Layer 9 of a small transformer language model trained on English Wikipedia (21 layers, counted from 0, width 128).
A neuron's activation on a vector x is GELU(weights . x), where the dot is the dot product.

Input weights of the MLP neurons that the questions are about. A number n stands for (n - 500) times 0.0014.
n21: 640 366 494 451 500 410 497 500 570 606 601 489 400 568 620 546 421 500 503 742 400 341 481 587 522 650 473 430 445 673 511 524 535 487 420 474 567 437 560 536 572 622 497 402 729 539 538 287 454 410 553 564 578 459 454 416 393 365 588 557 431 435 463 599 441 486 528 275 621 373 508 473 593 526 618 479 583 440 449 324 568 439 514 458 423 595 400 600 654 610 446 694 403 463 627 552 627 594 595 561 606 409 486 563 483 556 448 621 523 458 399 698 469 593 405 500 450 677 595 575 712 627 603 596 403 582 394 560
n79: 646 400 469 529 592 550 493 384 517 521 518 684 462 441 628 613 360 421 452 331 586 561 324 302 432 672 540 451 402 658 633 590 413 312 571 663 391 448 726 636 308 611 892 594 750 534 424 30 461 430 672 311 594 517 532 423 468 577 416 546 682 560 536 347 608 319 497 475 378 496 243 559 497 489 326 574 404 272 602 568 568 486 514 429 531 353 667 569 469 728 448 468 397 429 584 538 493 413 503 445 475 548 654 561 396 641 464 313 518 438 511 607 560 420 555 500 490 478 462 469 392 451 401 395 632 504 622 514
n85: 533 522 405 579 676 591 518 511 680 522 430 365 630 555 442 750 478 447 525 429 551 349 443 591 453 533 574 394 822 474 651 591 221 653 406 493 500 473 682 500 486 302 461 312 478 594 626 579 481 371 554 480 540 450 519 625 664 390 618 630 420 452 447 382 570 610 507 508 463 794 299 539 434 417 428 504 425 383 563 360 223 308 610 483 529 526 328 616 844 485 594 371 500 605 471 468 699 426 497 573 575 687 404 447 544 126 365 542 481 326 658 350 493 265 759 560 573 538 344 445 431 463 478 714 456 574 609 336
n160: 493 392 82 549 415 357 769 566 384 572 754 500 507 365 406 396 243 485 449 630 421 571 370 583 468 654 490 547 429 676 438 539 329 631 474 374 511 357 415 446 217 581 613 690 453 546 454 535 444 471 529 634 620 489 500 522 456 562 394 368 737 423 560 543 482 380 518 676 343 605 517 565 589 668 543 655 729 519 394 507 500 450 467 408 585 549 581 583 533 482 551 553 690 403 515 772 537 514 753 377 481 539 544 515 355 507 470 231 875 658 616 525 650 383 247 496 572 470 417 399 562 463 330 324 500 595 451 429
n267: 585 673 397 447 462 332 482 493 454 430 594 563 708 403 610 349 526 477 331 640 229 533 522 239 551 442 543 437 428 416 440 648 481 343 167 508 655 538 331 548 489 269 409 650 563 442 523 583 561 544 431 508 555 554 695 552 648 452 601 470 438 336 329 525 496 530 511 667 515 678 408 481 500 580 515 682 386 553 377 515 521 511 407 414 579 572 368 463 522 470 563 305 542 625 593 459 396 809 326 482 311 674 303 466 551 134 386 621 420 672 530 393 131 533 423 489 455 378 159 460 622 548 459 414 612 686 363 378
n382: 475 619 535 438 579 529 660 339 422 577 291 549 357 500 454 428 632 518 370 271 409 510 377 668 566 458 544 606 477 613 418 492 478 460 446 385 559 513 618 521 671 552 383 261 363 417 309 685 692 291 148 466 542 466 463 528 698 521 511 454 542 557 620 572 638 479 585 558 408 391 429 571 634 580 517 394 472 540 511 776 599 552 620 477 607 660 571 573 415 425 633 423 504 551 763 329 528 653 865 237 442 427 546 670 405 329 486 558 613 696 562 370 664 433 458 684 497 438 489 349 630 408 428 518 569 454 663 490
n399: 524 551 435 532 542 330 392 493 596 503 626 636 537 246 703 500 565 500 229 743 304 316 573 620 691 594 451 364 326 619 669 433 450 393 570 678 382 398 406 450 318 641 548 490 377 490 468 441 601 438 547 422 381 470 397 432 605 438 400 386 611 421 482 327 456 398 349 560 517 553 582 529 423 321 349 635 477 461 562 662 379 369 462 576 553 588 538 571 405 428 456 451 493 346 459 249 572 559 468 510 549 480 493 381 391 470 294 333 771 635 725 571 338 585 582 569 384 603 795 551 429 486 667 373 533 579 647 470
n415: 369 511 457 383 619 717 518 478 397 433 346 387 433 529 310 362 586 404 532 450 563 469 603 518 563 402 585 585 377 478 482 442 615 621 489 493 675 593 532 355 272 545 431 624 504 476 585 420 394 454 405 427 673 472 585 539 692 553 482 586 500 586 723 503 489 415 429 522 293 522 541 395 466 478 720 568 541 416 461 412 268 542 493 344 531 551 385 78 606 557 283 324 416 493 514 488 622 684 467 317 591 389 368 252 398 394 424 415 713 679 357 585 822 201 734 531 453 636 422 535 411 471 457 371 554 496 526 397
n475: 620 548 522 435 447 643 596 591 489 385 678 701 437 639 344 629 425 438 448 286 292 368 221 608 639 415 435 750 735 523 323 431 609 362 416 443 500 549 549 329 445 643 536 522 269 669 683 584 400 485 179 460 615 278 399 597 500 631 583 398 326 394 554 675 601 392 361 512 493 462 697 453 383 181 500 332 282 381 519 677 521 703 762 566 453 446 287 541 668 500 512 651 466 435 680 373 568 475 380 422 393 573 601 481 556 363 588 597 350 604 488 407 515 421 478 374 447 488 337 329 574 688 492 553 605 549 485 391
n482: 569 373 365 536 655 443 395 332 740 418 544 558 272 490 627 451 413 721 462 459 527 510 634 582 375 514 520 665 343 582 458 436 500 395 299 553 334 471 728 620 500 427 559 604 538 378 345 326 511 424 612 545 579 460 511 445 622 573 469 528 442 413 645 456 600 273 292 500 493 397 623 631 817 596 324 279 393 397 576 525 645 575 313 535 389 550 392 531 455 556 426 511 475 705 344 477 639 765 633 685 447 327 635 514 325 380 670 454 308 425 489 445 437 469 500 527 663 604 428 634 576 531 496 514 504 656 465 544
n499: 664 650 461 591 426 602 591 371 589 432 490 451 529 427 601 580 556 507 542 465 337 365 370 435 452 409 431 543 393 493 457 447 712 512 614 497 610 411 527 466 710 368 486 363 493 548 544 437 483 513 513 383 320 542 490 405 610 457 411 454 448 467 625 635 572 434 586 405 444 473 528 452 587 247 452 461 699 241 292 517 573 698 688 292 445 824 386 536 438 424 563 520 584 456 451 385 602 538 793 523 537 542 632 588 471 685 386 513 361 536 405 350 219 461 379 411 565 449 637 402 582 715 320 619 486 569 534 446

Each question shows a token from some text and the vector x that enters the MLP there. A number n stands for (n - 500) times 0.013.

"14 ": 376 383 622 275 595 537 583 376 412 452 587 385 624 497 546 532 687 530 468 453 563 527 487 502 329 522 287 448 384 465 691 615 549 427 605 704 579 342 433 449 670 529 345 443 410 555 617 576 558 565 597 682 580 555 396 447 370 487 461 404 538 578 456 697 528 655 554 370 547 571 643 545 436 471 495 391 537 472 596 451 723 642 390 567 572 649 420 487 520 354 537 508 470 583 545 607 468 487 483 548 601 437 364 599 463 528 488 629 598 542 263 438 482 592 536 449 601 510 423 506 377 369 456 313 429 564 290 513
The two highest activations, in order: n499, n21

"k": 370 276 547 334 659 391 510 397 483 484 736 434 531 405 489 550 657 404 544 370 777 650 450 508 516 529 355 385 403 542 610 557 403 468 596 605 520 493 558 409 518 484 531 587 511 575 568 439 504 510 523 643 463 625 405 436 390 584 492 390 472 715 604 660 405 520 597 401 475 502 662 573 313 566 460 376 555 605 520 550 556 574 532 527 626 447 449 610 468 486 592 511 506 400 573 522 482 400 351 587 593 415 397 722 475 552 554 624 536 539 434 410 568 550 531 326 673 518 591 474 427 383 385 478 394 548 409 383
The two highest activations, in order: n79, n160

". ": 244 521 570 405 643 486 505 455 430 456 589 473 550 585 581 462 612 458 580 535 605 510 498 516 470 505 405 462 411 498 611 561 565 477 612 615 519 388 458 419 635 568 308 530 488 584 532 613 495 571 552 543 609 548 207 577 439 598 500 511 423 693 522 553 465 582 459 458 418 568 647 544 441 527 434 373 453 418 501 528 723 633 526 611 570 532 412 553 459 417 591 545 475 478 588 643 531 558 297 584 568 504 424 418 457 541 446 515 528 530 451 475 492 519 545 343 580 531 539 445 391 376 443 447 439 662 387 474
Which neuron lights up most? n475

"y": 398 212 566 292 631 510 500 351 486 479 697 285 620 431 513 464 708 376 518 408 839 537 421 465 503 604 454 454 409 418 607 624 521 387 647 641 597 464 508 296 539 528 515 546 473 546 541 503 504 573 498 659 504 675 392 530 503 579 497 390 490 777 483 704 425 556 556 389 483 530 494 631 451 550 464 386 530 334 570 497 666 564 544 511 580 455 482 578 505 390 616 405 518 489 499 579 531 471 331 569 550 418 458 600 427 625 659 526 550 533 369 462 519 484 507 373 611 556 525 584 428 428 285 460 433 496 398 562
Which neuron lights up most? n79

"In ": 375 407 568 391 654 539 571 403 538 445 552 499 685 582 503 439 531 528 431 471 545 409 462 488 390 537 409 449 367 510 694 564 460 402 626 594 538 380 453 397 641 468 388 502 452 657 499 604 687 560 650 675 607 521 301 568 430 458 513 439 395 583 500 535 518 513 352 538 457 617 627 619 470 599 452 383 529 497 569 524 700 614 534 594 523 428 382 502 519 328 630 569 509 463 383 680 533 450 413 511 585 506 368 504 412 551 542 527 565 563 406 447 572 546 492 380 575 518 589 476 355 314 498 404 445 626 325 541
Which neuron lights up most? n160

"much ": 350 580 554 357 711 470 522 459 462 411 494 369 647 470 654 443 760 433 495 462 545 528 534 511 525 514 320 405 430 580 585 619 393 437 685 627 637 416 421 389 550 408 315 505 509 652 576 575 529 566 508 780 606 568 381 512 548 596 525 354 466 621 529 535 419 709 564 505 438 506 615 549 530 569 513 374 451 499 613 553 656 518 398 509 550 589 435 478 534 404 629 436 516 404 547 587 475 363 362 596 581 420 384 530 452 389 443 576 499 500 478 382 542 565 668 466 611 472 521 404 371 411 467 448 445 553 337 505
Which neuron fires most, and how strongly? n267, at about 1.6

", ": 361 494 521 432 593 551 498 449 520 430 559 449 558 570 566 465 682 447 521 457 548 509 489 460 387 502 399 409 386 479 591 606 608 434 537 637 529 380 453 424 580 473 295 469 457 611 555 587 523 573 483 641 610 564 241 544 471 498 486 400 502 656 476 612 468 507 593 466 443 561 633 567 321 534 452 371 456 533 579 504 635 544 577 595 552 545 391 541 478 388 597 571 499 552 601 624 394 442 419 693 633 513 557 462 476 529 573 531 541 501 487 424 481 592 508 412 653 490 547 565 350 416 400 469 519 604 265 522
Which neuron fires most, and how strongly? n499, at about 0.31

"an ": 404 386 499 394 527 517 492 392 510 439 628 455 503 570 539 477 636 444 472 427 628 477 455 473 390 427 385 320 355 388 693 635 501 491 632 643 602 338 414 400 622 491 405 544 475 511 585 519 501 557 495 888 592 661 357 414 449 560 463 319 527 846 509 526 467 618 477 399 506 504 522 621 514 502 358 382 536 456 562 559 682 654 550 623 594 566 429 587 460 391 591 437 400 582 496 585 422 420 467 597 566 470 555 613 424 546 536 542 477 539 324 472 580 462 520 435 609 543 548 549 496 424 481 524 447 645 242 578
Which neuron fires most, and how strongly? n499, at about 1.2

"ist": 305 140 486 437 705 383 410 417 534 442 606 472 571 539 548 483 798 496 537 428 583 670 540 427 452 417 437 395 518 304 606 581 422 463 584 604 488 421 449 335 549 495 497 515 505 623 715 540 464 572 534 601 580 664 469 492 481 600 616 317 371 818 541 643 470 555 533 303 441 553 524 680 368 556 421 386 536 431 566 588 678 480 501 494 590 455 428 537 584 376 648 448 465 473 459 551 539 366 387 692 525 428 511 571 432 553 608 499 626 603 487 434 525 413 524 361 561 494 526 558 459 369 579 509 475 563 381 435
Which neuron lights up most? n85

"| ": 292 469 769 344 560 478 565 449 395 440 644 510 733 442 578 430 634 440 500 485 629 470 439 540 550 528 494 451 415 540 775 563 456 421 480 586 464 357 427 410 584 448 489 495 481 588 569 535 517 515 587 586 545 515 255 484 520 518 487 433 488 587 495 574 503 597 475 432 514 570 558 521 406 495 476 365 499 531 294 534 650 651 413 627 523 497 415 572 423 454 596 540 487 449 549 614 512 489 519 745 574 466 488 511 377 565 531 587 566 572 433 590 561 562 505 407 539 525 593 457 403 416 536 449 455 528 355 508
Which neuron lights up most? n399

" ": 315 507 622 356 533 425 578 445 355 439 632 496 666 554 539 461 618 448 521 488 674 461 499 457 472 557 419 459 308 597 763 538 442 479 418 538 527 305 371 451 591 452 419 519 496 642 559 577 477 611 584 693 575 545 275 504 468 544 439 435 493 604 403 526 494 568 455 497 402 561 562 547 390 524 426 375 439 559 575 544 606 611 444 670 565 521 342 577 470 530 596 520 530 449 598 590 607 490 446 544 594 447 464 637 419 654 502 530 565 566 521 531 506 567 539 371 568 468 556 487 378 426 530 472 415 620 329 539
Which three neurons fire most, strongest first? n399, n160, n21

"which ": 456 460 596 493 649 542 537 439 528 368 572 446 614 443 476 412 634 437 565 471 459 585 538 475 435 526 348 373 423 497 580 651 547 490 571 608 529 361 374 476 554 572 176 503 432 570 514 589 528 567 542 687 632 490 308 606 405 616 456 439 541 676 468 458 451 636 506 423 486 517 666 630 403 570 453 381 464 558 524 556 702 558 539 581 533 498 407 666 379 407 655 476 464 375 531 602 619 343 467 632 562 496 598 501 437 457 498 504 570 514 478 383 519 592 589 444 594 565 522 402 322 471 455 452 472 630 324 281
Which neuron lights up most? n399

"especially ": 322 483 545 462 667 536 488 398 490 368 529 500 698 593 548 431 717 510 473 533 510 687 500 524 468 472 277 364 465 595 671 639 410 490 609 561 604 405 397 481 632 368 292 440 481 561 490 566 548 593 466 711 514 597 351 490 522 515 572 380 452 608 453 545 419 579 623 484 509 536 601 524 440 542 503 375 458 527 620 606 763 507 513 575 607 521 372 518 448 421 651 494 498 398 547 584 481 369 440 527 617 576 490 455 407 494 481 516 474 515 600 505 580 573 551 517 487 498 525 481 352 384 339 340 435 586 307 506
Which neuron fires most, and how strongly? n382, at about 0.87

"he ": 366 518 466 423 604 533 578 405 390 398 598 518 594 566 520 464 611 418 569 512 494 618 467 434 500 559 321 384 440 490 597 639 417 463 625 648 563 311 450 510 556 515 242 492 435 598 579 568 605 577 488 647 572 631 327 518 516 589 422 392 500 758 395 623 464 652 426 468 512 581 643 671 341 526 486 369 425 507 484 620 676 607 542 727 460 439 443 620 580 411 542 398 538 460 437 599 567 422 400 563 574 439 594 530 518 567 564 553 551 534 349 425 478 471 514 410 514 519 460 495 374 482 473 522 419 596 378 431
Which neuron lights up most? n475

"z": 441 330 536 371 562 400 560 336 448 443 662 391 635 405 526 583 603 356 448 463 745 559 391 576 431 532 436 367 431 554 767 581 404 477 495 587 481 494 553 351 479 494 611 557 508 588 615 554 586 578 562 601 530 555 377 392 433 556 529 431 531 603 454 506 409 577 609 447 512 517 577 508 462 607 354 388 530 405 544 588 617 487 479 560 496 379 400 577 469 405 631 543 454 393 427 622 506 343 360 719 638 448 525 745 457 524 613 628 607 613 462 456 631 460 586 324 604 555 538 480 357 424 394 425 406 502 372 606
Which neuron lights up most? n79

"ass": 263 276 550 407 550 331 495 399 414 589 623 517 651 498 638 447 687 380 487 350 626 624 510 471 294 503 516 428 460 416 588 503 535 483 595 621 576 295 495 336 643 455 368 471 519 646 561 592 462 559 537 591 535 533 468 512 570 596 502 445 424 700 653 583 438 572 477 394 409 477 583 790 481 571 394 386 460 586 514 509 760 437 503 538 644 548 467 598 524 360 617 527 314 471 489 583 505 553 366 581 622 479 413 642 432 494 702 449 570 550 313 455 556 496 572 322 580 530 421 467 432 436 480 375 497 589 401 562
Which neuron lights up most? n482

"|": 322 364 600 315 586 401 557 352 568 401 640 583 629 450 532 497 693 455 431 508 617 506 408 528 517 544 459 433 397 510 728 528 527 415 513 548 446 311 332 560 548 439 329 505 490 620 671 617 591 609 632 535 615 562 371 502 445 562 484 346 469 658 508 563 428 643 408 438 511 618 540 616 372 506 432 374 496 555 492 572 809 629 509 509 601 494 394 492 518 512 531 453 487 441 492 540 486 477 430 686 588 307 366 577 403 552 529 539 495 554 431 511 563 550 582 333 587 543 546 511 430 453 559 455 436 658 404 623
Which neuron fires most, and how strongly? n399, at about 1.8

"mother": 207 347 548 419 765 479 454 480 476 487 536 462 732 588 469 400 650 423 638 592 683 532 586 514 571 511 354 350 503 613 498 563 543 488 596 620 553 430 389 240 541 495 427 446 472 636 532 593 467 513 377 493 533 641 478 521 478 530 487 441 494 825 450 590 391 635 521 408 502 580 550 628 469 492 433 366 479 480 564 560 572 625 474 508 586 538 377 529 493 476 560 464 453 508 509 574 460 415 419 647 605 415 465 498 403 523 675 638 563 449 430 411 573 408 531 391 599 501 510 425 476 449 497 475 428 609 365 506
Which neuron fires most, and how strongly? n415, at about 1.4

"to ": 335 399 480 313 578 431 487 382 562 568 593 437 694 554 486 418 591 403 444 442 616 526 524 459 521 567 354 338 296 597 658 576 622 462 679 655 631 376 463 494 633 430 371 516 404 609 495 611 574 550 542 692 645 473 303 512 474 569 471 434 519 652 473 541 407 625 528 429 437 529 631 650 397 540 542 386 532 417 486 617 711 593 536 586 520 543 355 549 571 409 572 480 460 599 500 552 585 529 527 629 549 491 362 511 507 459 541 553 500 557 413 406 576 571 505 395 567 521 531 470 424 387 510 426 499 601 228 457
Which three neurons fire most, strongest first? n21, n267, n499

"idd": 253 339 520 396 688 486 527 475 384 457 613 474 579 471 532 315 603 408 522 438 645 665 577 508 383 410 349 491 379 380 543 578 441 452 665 657 515 492 380 359 540 600 424 502 506 550 582 493 542 486 482 602 559 527 470 512 468 630 516 383 450 720 592 608 507 488 558 411 505 503 682 718 416 490 509 388 495 519 543 533 658 590 590 550 676 557 403 586 479 359 671 514 351 568 488 567 519 439 345 559 637 334 239 552 473 535 609 621 538 588 470 458 634 597 620 344 525 448 462 522 339 457 472 449 425 487 417 449
Which neuron lights up most? n415

"C": 391 384 597 404 466 462 505 396 490 566 681 371 676 549 569 532 716 486 600 482 490 510 442 519 413 558 384 394 401 462 659 599 631 461 563 661 563 543 424 322 543 429 455 480 379 535 680 493 497 474 554 561 662 545 374 383 385 481 538 500 511 800 412 603 455 566 629 426 537 567 558 568 422 494 545 382 422 480 575 490 733 485 483 553 559 508 371 542 468 378 643 472 456 392 464 634 508 466 436 653 586 482 353 704 463 506 583 507 583 462 387 460 591 528 460 308 625 518 506 514 427 344 538 534 437 683 307 557
Which neuron fires most, and how strongly? n21, at about 1.9

"period": 403 333 544 366 569 496 489 384 555 443 504 472 639 609 518 463 718 464 480 473 743 504 478 473 408 480 491 579 497 483 635 542 549 531 446 579 504 321 332 315 604 485 490 506 404 648 547 582 452 625 419 513 573 589 379 642 580 557 625 406 444 694 384 482 521 688 477 480 538 501 528 583 424 620 465 374 438 448 593 506 745 577 546 577 572 514 407 562 488 314 619 516 429 438 508 652 485 441 372 596 661 384 410 608 364 523 588 594 530 505 431 438 693 554 514 505 548 619 436 619 421 316 385 359 434 486 394 397
Which neuron lights up most? n415

"b": 428 275 509 394 559 514 564 432 449 468 742 491 694 429 547 577 607 358 588 460 690 631 451 457 516 547 449 425 446 418 594 516 425 472 532 604 477 563 413 372 563 442 529 556 413 518 530 550 524 592 579 596 505 595 430 455 383 552 512 374 570 702 496 522 501 543 567 394 506 563 553 598 478 493 487 361 398 582 584 562 627 554 431 548 550 417 403 516 408 418 599 483 513 380 574 603 421 430 410 725 566 523 421 732 505 535 491 505 604 583 472 511 614 479 533 311 587 548 557 465 362 440 422 338 447 594 385 588
Which neuron fires most, and how strongly? n160, at about 1.5

"ower ": 398 401 552 287 568 469 459 466 509 447 562 418 523 520 524 574 547 496 569 468 654 549 486 473 397 405 425 365 434 360 648 577 515 457 453 621 567 401 464 366 592 573 518 464 511 501 457 486 527 521 540 780 567 539 353 575 517 565 552 372 469 786 487 576 403 643 593 428 468 622 534 631 358 510 529 381 474 434 597 555 702 659 419 676 573 493 363 582 545 409 607 465 469 558 512 587 527 576 340 702 609 513 338 646 427 473 594 620 460 490 407 493 550 602 441 371 673 550 399 424 473 453 401 379 404 622 299 632
Which three neurons fire most, strongest first? n482, n267, n21